Layer 4 of a small transformer language model trained on English Wikipedia (9 layers, counted from 0, width 64).
A neuron's activation on a vector x is GELU(weights . x + bias), where the dot is the dot product.

Input weights of the MLP neurons that the questions are about. A number n stands for n times 0.0012.
n1 (bias -0.042): 155 163 -65 66 -117 138 -21 -83 -144 35 -155 -96 112 -41 -284 33 60 -27 69 -31 -166 159 98 -53 -50 -87 245 -133 -7 -156 -172 161 -33 140 0 262 69 -6 -123 -69 -153 -92 119 211 -128 119 142 -34 -90 -68 -121 -81 35 -8 32 189 -184 -171 -189 108 -189 283 201 -159
n3 (bias -0.046): 162 38 87 -173 140 -164 -95 159 106 89 -104 25 59 -2 164 5 -65 -347 -106 88 -16 77 95 -103 -134 -152 -24 -87 38 -34 -27 18 -129 70 57 -198 83 -7 -61 -96 -60 235 -180 86 101 185 -64 273 -27 23 32 -78 -45 -1 299 -177 -363 -36 -250 67 -53 65 -186 -91
n15 (bias -0.073): 213 5 14 -58 91 -196 -9 -81 12 -144 -119 -108 85 -56 85 -198 -184 -91 -133 127 -191 184 -55 44 248 19 -246 -19 -169 198 -226 -148 68 54 254 68 67 -89 141 69 -8 -114 487 -9 185 246 -36 28 38 -113 190 89 45 264 -134 -39 -52 102 -61 -32 -165 -148 152 -154
n18 (bias -0.031): 277 -110 -18 216 -40 92 -119 -99 85 -67 85 144 45 41 -32 8 -79 -45 -123 171 244 78 181 111 -197 -164 57 -13 154 -162 101 -211 -110 -164 -164 203 -16 -68 119 -180 -16 69 110 -51 172 164 -145 57 -7 -85 -417 19 -28 -169 79 -134 13 99 29 -54 59 66 -13 68
n25 (bias -0.065): 127 -82 -116 -281 -48 -85 -25 -303 -156 -189 -165 -219 -25 60 -124 -335 -199 212 49 116 15 262 92 102 174 -117 35 129 -315 70 179 -150 10 -119 257 30 72 58 -60 13 -33 209 98 28 -146 123 -17 -223 193 -137 216 -133 176 -40 32 22 87 -59 38 190 -133 152 246 -144
n31 (bias -0.052): 154 162 -156 -11 -74 15 -117 22 -187 19 130 -29 140 -3 104 13 -333 -221 -244 -119 57 -29 53 283 -178 211 -101 -170 -245 -157 -160 66 -33 -212 -1 -104 -13 -87 102 -15 -13 120 78 18 353 261 -33 -179 223 -103 -43 188 16 12 143 92 157 -77 -124 63 59 -130 -27 76
n41 (bias -0.041): 95 -94 -15 132 144 181 -26 -179 -35 207 113 131 184 139 132 -20 -232 -68 65 17 5 26 -8 -108 -41 -169 -169 138 -373 123 -172 -436 -38 -111 -208 -79 103 -43 234 -182 180 -117 -127 140 123 241 101 -27 -44 93 -133 -78 4 1 -129 110 101 -11 -154 -71 -23 -14 115 129
n42 (bias -0.055): 19 392 -14 114 -126 29 -22 -79 187 -203 111 -72 193 -67 -17 2 -42 -67 78 179 8 75 8 -144 7 -223 18 -92 15 91 -66 43 -283 303 79 72 46 -105 -109 -189 -43 72 -346 140 164 -25 -48 144 33 -136 18 24 116 -202 58 66 -129 -320 193 -48 -39 -55 71 -108
n70 (bias -0.052): 73 67 -67 64 29 -16 -166 -11 32 69 -16 107 33 -56 76 -248 102 20 -275 -41 -103 -23 207 -149 -147 -210 279 53 162 -227 142 34 -159 25 -254 -17 57 99 53 -37 154 -84 -313 372 -81 -86 -159 -144 150 156 -152 0 98 43 18 370 16 -99 -61 -106 105 104 37 -37
n97 (bias -0.060): 6 224 -114 -175 -1 -27 25 -84 102 -22 107 109 -8 43 -32 -59 112 192 -5 144 41 202 119 23 -141 73 7 -99 79 -270 -17 53 92 109 -218 -56 68 22 -53 45 25 -3 -168 -121 -63 -68 -99 83 -54 -127 3 -124 5 4 -132 227 3 121 48 -31 -250 -45 27 16
n111 (bias -0.057): 85 163 -59 87 -177 229 -133 78 -25 225 21 -81 161 -32 107 -215 148 70 30 104 13 11 76 -127 -46 -103 -48 139 2 294 -122 -7 105 -121 -179 -107 61 43 -58 -277 -110 163 -34 201 -18 -86 -113 77 126 92 204 134 -423 40 -149 150 158 -64 -264 -265 -83 230 -56 61
n122 (bias -0.042): -67 116 235 32 -32 1 -310 -78 -114 15 9 -97 91 119 281 -108 147 192 -29 0 -196 -15 124 111 38 308 -59 78 49 -199 -136 -88 10 31 -113 3 51 -156 36 -269 -88 129 -295 0 -20 37 -69 173 -127 93 240 -62 -161 -117 37 -50 8 176 206 26 -31 47 83 280
n126 (bias -0.038): -29 -380 43 61 -106 -245 14 -72 139 -439 -21 -106 223 -201 -94 -62 -222 50 -25 -146 -26 4 104 -37 195 182 204 -77 157 -21 187 -39 52 3 102 -225 30 1 21 44 -16 -74 -72 189 271 -41 -96 -71 126 -36 18 201 -15 119 57 28 -25 -358 50 167 -38 109 147 56
n127 (bias -0.047): -13 -61 -58 9 70 -16 37 54 118 56 5 26 121 -5 42 -60 -95 -137 101 109 -120 99 -119 -21 137 -301 -104 -101 -129 211 -99 -110 -11 54 194 171 -3 -33 -30 -12 73 72 54 161 -51 138 -130 -74 129 -72 124 -187 -47 64 294 -310 97 -100 -127 -45 7 -25 57 16
n142 (bias -0.071): 40 -65 -49 87 -175 -112 181 -20 -119 110 -14 150 0 62 89 -15 -141 49 235 190 -42 -11 -90 129 23 183 -74 -11 55 -85 -47 -99 -89 -33 -83 0 99 130 -260 -149 -101 -130 -84 -100 10 181 -75 445 -40 -141 -91 -178 186 -147 -191 -36 -71 -332 152 12 -40 195 -229 107
n161 (bias -0.032): 101 120 -296 -237 232 -131 -91 -99 -103 -121 111 43 124 183 245 -164 -357 112 -95 173 11 27 40 -211 303 -84 -87 -4 -186 52 18 17 267 134 194 -100 -17 156 38 -103 -110 17 -133 196 -14 36 -45 59 169 -3 -159 80 -186 137 -126 -178 35 -200 -119 257 -104 97 34 -33
n176 (bias -0.052): 55 -26 -287 88 -227 100 -54 -319 51 -310 -45 -62 149 -95 119 -31 83 175 -264 43 -49 109 127 77 -31 -215 68 -190 94 110 105 40 -264 111 -76 -6 106 422 176 181 -134 -47 -198 -171 114 -177 -3 24 -17 -94 15 70 145 -229 -62 30 -98 -197 82 124 -46 118 80 172
n179 (bias -0.044): 25 -59 0 -150 -16 117 -163 -87 -85 109 -19 147 271 48 -82 -93 118 51 34 22 -6 166 137 62 -6 120 -193 20 -165 19 -14 -67 -20 209 -254 78 -51 82 -153 -50 165 69 229 130 87 49 -141 68 -274 -101 102 -93 37 142 19 -54 -13 104 -228 -128 -122 22 -198 125
n185 (bias -0.055): 96 -160 -94 131 -139 107 179 -79 160 16 -133 -85 -5 67 -21 -125 40 219 149 32 -54 -50 70 -69 -51 211 71 -252 -37 -57 71 -12 -51 25 -7 -5 20 -18 59 65 -274 149 -133 123 -58 -119 -88 96 -141 -4 29 -124 139 -7 56 -168 -60 -12 -17 234 -253 198 87 -13

Each question shows a token from some text and the vector x that enters the MLP there. A number n stands for n times 0.014.

"ons": -35 -60 12 39 -78 -27 93 25 30 78 58 4 -133 106 -46 43 -14 47 -33 30 93 -13 61 13 -55 35 54 -97 31 -53 99 125 39 89 -131 3 -381 -18 -36 62 25 54 -12 -62 -54 -187 152 -5 -9 16 25 33 -40 -10 -24 10 -95 48 17 64 -1 -55 -11 5
Which neuron fires most, and how strongly? n97, at about 1.4

"ut": -61 39 77 50 -22 -3 33 -30 -32 55 114 -33 -167 6 38 135 -57 -51 -6 106 -18 0 -48 -75 14 28 52 -15 1 85 -34 137 -43 -11 -152 45 -353 4 15 34 -18 34 5 -60 -45 -97 102 16 5 40 118 -9 -102 -13 69 -1 -56 37 -94 162 29 10 -18 -15
Which neuron lights up most? n3

" a": 79 22 -6 53 25 -17 62 -12 -66 78 82 -48 -38 62 -67 34 -29 -20 -18 71 21 72 -153 -49 -20 34 109 -77 -2 74 -19 68 -82 -39 -127 65 -388 -3 22 -19 87 -16 104 -62 -74 -28 79 -31 17 -17 48 66 25 44 36 20 -75 41 -58 74 76 -67 29 -116
Which neuron lights up most? n1

" as": -47 3 64 -30 -21 -13 50 -11 19 -23 37 -11 -80 37 4 18 -6 -13 -24 132 27 78 -57 -50 3 20 151 -39 32 89 14 113 -21 45 -124 36 -432 35 -20 16 63 20 56 -61 -84 -43 -24 -70 -9 15 71 70 -109 -25 4 -7 36 31 -16 -8 118 -7 -12 -50
Which neuron lights up most? n111

"ach": -21 -6 51 -4 -28 -19 46 -62 -25 4 131 -37 -135 27 75 155 -80 -63 -26 60 12 1 -56 -51 -22 -42 88 -101 -13 53 34 98 -34 4 -105 26 -327 5 55 66 38 0 -29 -25 -52 -147 151 -46 -3 -17 95 54 8 -34 -12 82 -67 -12 -36 159 124 -69 19 44
Which neuron lights up most? n176

" and": 5 -7 69 47 -26 -6 -33 -70 0 21 87 -37 -73 44 -4 14 43 50 37 123 28 47 -114 15 6 35 12 -66 67 13 47 89 -44 5 -97 46 -473 54 43 -28 38 -6 37 -26 -79 -55 -18 -36 -21 16 79 74 50 -40 -5 19 19 26 -18 13 48 -85 -29 -44
Which neuron fires most, and how strongly? n179, at about 0.2

"25": -38 86 150 26 16 -16 74 -34 79 58 39 -47 -104 173 -30 141 -105 9 1 80 14 40 -57 -15 -33 1 -75 -51 37 136 -40 23 24 -10 -66 61 -324 13 -67 -38 99 32 -13 -3 -19 6 -15 11 18 -9 106 -6 -39 -44 61 -70 -173 -105 -32 80 43 -29 -43 -38
Which neuron lights up most? n3

" to": 34 -27 109 32 36 -19 2 -83 -18 51 56 8 -37 49 26 -16 26 78 -2 119 0 41 -199 -14 22 103 97 -8 -17 68 49 86 -4 -26 -85 29 -420 -65 14 29 49 -1 -8 -6 -121 -53 34 -53 -37 -7 63 98 31 17 -27 3 -30 37 -59 41 1 -112 -11 -14
Which neuron fires most, and how strongly? n179, at about 0.13

",": -55 27 158 23 -23 12 -10 -67 30 66 55 18 -54 50 -55 52 -16 15 28 106 83 45 -120 19 -2 14 71 -36 42 48 -23 33 -13 -20 -106 58 -441 54 -10 -97 18 76 -17 -35 34 -145 -62 41 -31 6 42 52 1 -96 7 62 -57 -23 57 90 6 -10 0 -10
Which two neurons fire most, strongest first? n42, n18

" two": -50 26 -37 -28 -42 -37 36 -18 -4 55 56 -44 34 126 -37 100 -64 -9 -21 50 -2 -24 -105 28 17 80 63 -92 10 47 45 100 -9 26 -88 97 -407 28 18 23 114 -9 77 -62 -114 -22 -8 -55 28 26 -19 40 54 20 54 13 -36 -44 -30 55 100 -121 3 -79
Which neuron fires most, and how strongly? n31, at about 0.6

"k": -55 17 9 -3 -15 -43 44 -73 40 46 50 -58 -110 129 60 -14 -85 28 -20 75 79 -30 -1 -39 -17 110 56 -62 -6 -46 96 121 37 -16 -71 11 -363 50 -31 40 -8 -24 -71 50 -73 -81 202 25 -5 -16 -11 48 -142 14 -2 18 -32 30 -6 87 42 1 59 -63
Which neuron fires most, and how strongly? n161, at about 1.9

"el": 12 -61 26 -1 -55 -5 40 -6 25 45 85 -22 -146 64 -65 78 -8 63 7 9 -37 7 63 -24 -37 33 -25 -36 44 -4 56 137 -33 46 -148 94 -387 -29 13 112 5 13 19 -37 -56 -196 137 10 6 -32 27 85 -30 24 25 36 -33 45 -29 86 35 -127 9 -23
Which neuron lights up most? n97

"55": -40 3 66 44 -5 -49 -26 -40 43 105 71 -24 -61 228 -56 119 -123 32 39 74 20 21 -19 34 -47 21 -10 -156 35 119 55 38 10 3 -40 -1 -314 -37 -2 98 79 59 -13 7 -18 -54 14 -1 58 -29 20 -27 -74 32 -5 -85 -124 15 -17 104 -8 -98 -50 -57
Which neuron fires most, and how strongly? n127, at about 0.59

" l": -52 34 69 34 -11 16 -16 -48 -94 115 112 54 -81 56 -1 108 -87 32 -21 35 7 61 -74 -15 -117 24 100 -37 82 107 43 -10 4 -60 -154 29 -303 116 -11 -19 -18 16 16 -173 -58 -81 163 14 23 -30 23 72 10 -69 90 37 -61 -15 -19 86 23 -73 -5 -8
Which neuron lights up most? n176

"im": -79 121 74 -19 -92 -19 158 -43 21 -65 107 -39 -121 48 -102 126 -83 12 -28 40 63 -35 25 -10 49 70 110 -41 73 14 62 110 -39 -2 -192 24 -291 -52 -6 -16 36 -17 25 1 -22 -155 190 27 40 -12 27 35 -3 5 20 -10 -134 -20 23 71 -15 -83 42 -14
The three highest activations, in order: n42, n97, n126

"leg": -119 0 177 28 56 48 4 -73 1 -37 126 -20 -67 39 -66 81 -47 -14 11 -10 13 97 26 -55 18 131 98 -103 -23 75 -12 164 -64 58 -164 -2 -254 -2 -47 -78 23 17 -13 -35 -73 -45 183 -21 42 71 53 14 -46 -53 44 -16 -152 49 -104 42 27 -88 27 -4
Which neuron lights up most? n1

"m": 4 -25 46 10 43 40 82 -69 52 -94 69 -100 -170 77 -17 50 -86 -31 78 50 54 -15 -12 -48 -68 29 88 -76 87 -28 19 95 36 23 -152 -12 -279 69 -49 53 -20 73 4 -37 -94 -142 222 6 25 4 11 80 -52 1 -28 16 -23 16 -32 123 35 -51 95 -65
The three highest activations, in order: n185, n97, n1

"15": -2 38 98 10 25 -12 -32 -36 50 103 55 -67 -127 240 -2 103 -96 4 13 55 -80 -20 -105 22 5 6 -19 -151 90 111 -18 1 -23 -7 -37 66 -318 19 3 44 77 -29 31 15 -18 -43 72 1 28 35 -15 -43 -28 51 -19 -22 -109 -5 -55 81 61 -61 -41 -53
Which neuron lights up most? n127

" February": -63 -43 194 -9 45 -31 171 -38 -77 55 68 34 -109 64 -66 108 -19 9 -9 71 -30 60 -122 24 24 150 -47 -113 7 32 -4 12 43 -35 -62 6 -298 -22 -39 50 26 44 -27 -107 -47 -21 16 60 -6 53 91 34 -87 -51 56 7 -147 -133 66 114 83 26 0 -62
Which neuron lights up most? n142

" area": -87 -23 94 28 6 6 -1 -19 33 33 80 14 11 110 -5 107 -85 -56 24 43 29 35 3 60 -27 43 29 -7 -61 -34 -20 102 -16 67 -94 -5 -439 1 -29 37 34 108 32 -110 -83 -80 -49 -49 41 18 52 16 -24 3 11 43 -95 18 7 97 84 -78 23 -50
The three highest activations, in order: n31, n179, n97

" term": -48 -47 130 -69 3 49 20 -66 -52 68 142 48 -77 81 17 214 -42 64 7 -3 -8 59 14 9 27 20 -29 3 -83 89 1 46 -19 -39 -209 -61 -273 29 15 -21 24 59 11 -79 -60 -117 103 -30 90 79 -28 63 -21 -15 63 -4 -140 -17 -31 98 54 -149 23 -18
Which neuron lights up most? n41

"18": -37 74 95 -9 -41 8 38 -75 69 99 52 -38 -182 203 -15 81 -98 -27 21 84 16 39 -41 33 -42 -7 50 -146 100 103 38 9 24 2 -78 43 -290 56 -38 -21 80 -83 -1 -25 -13 -76 -21 74 -6 -6 52 -32 35 11 5 45 -162 -24 -26 71 64 -115 -15 -60
Which neuron lights up most? n142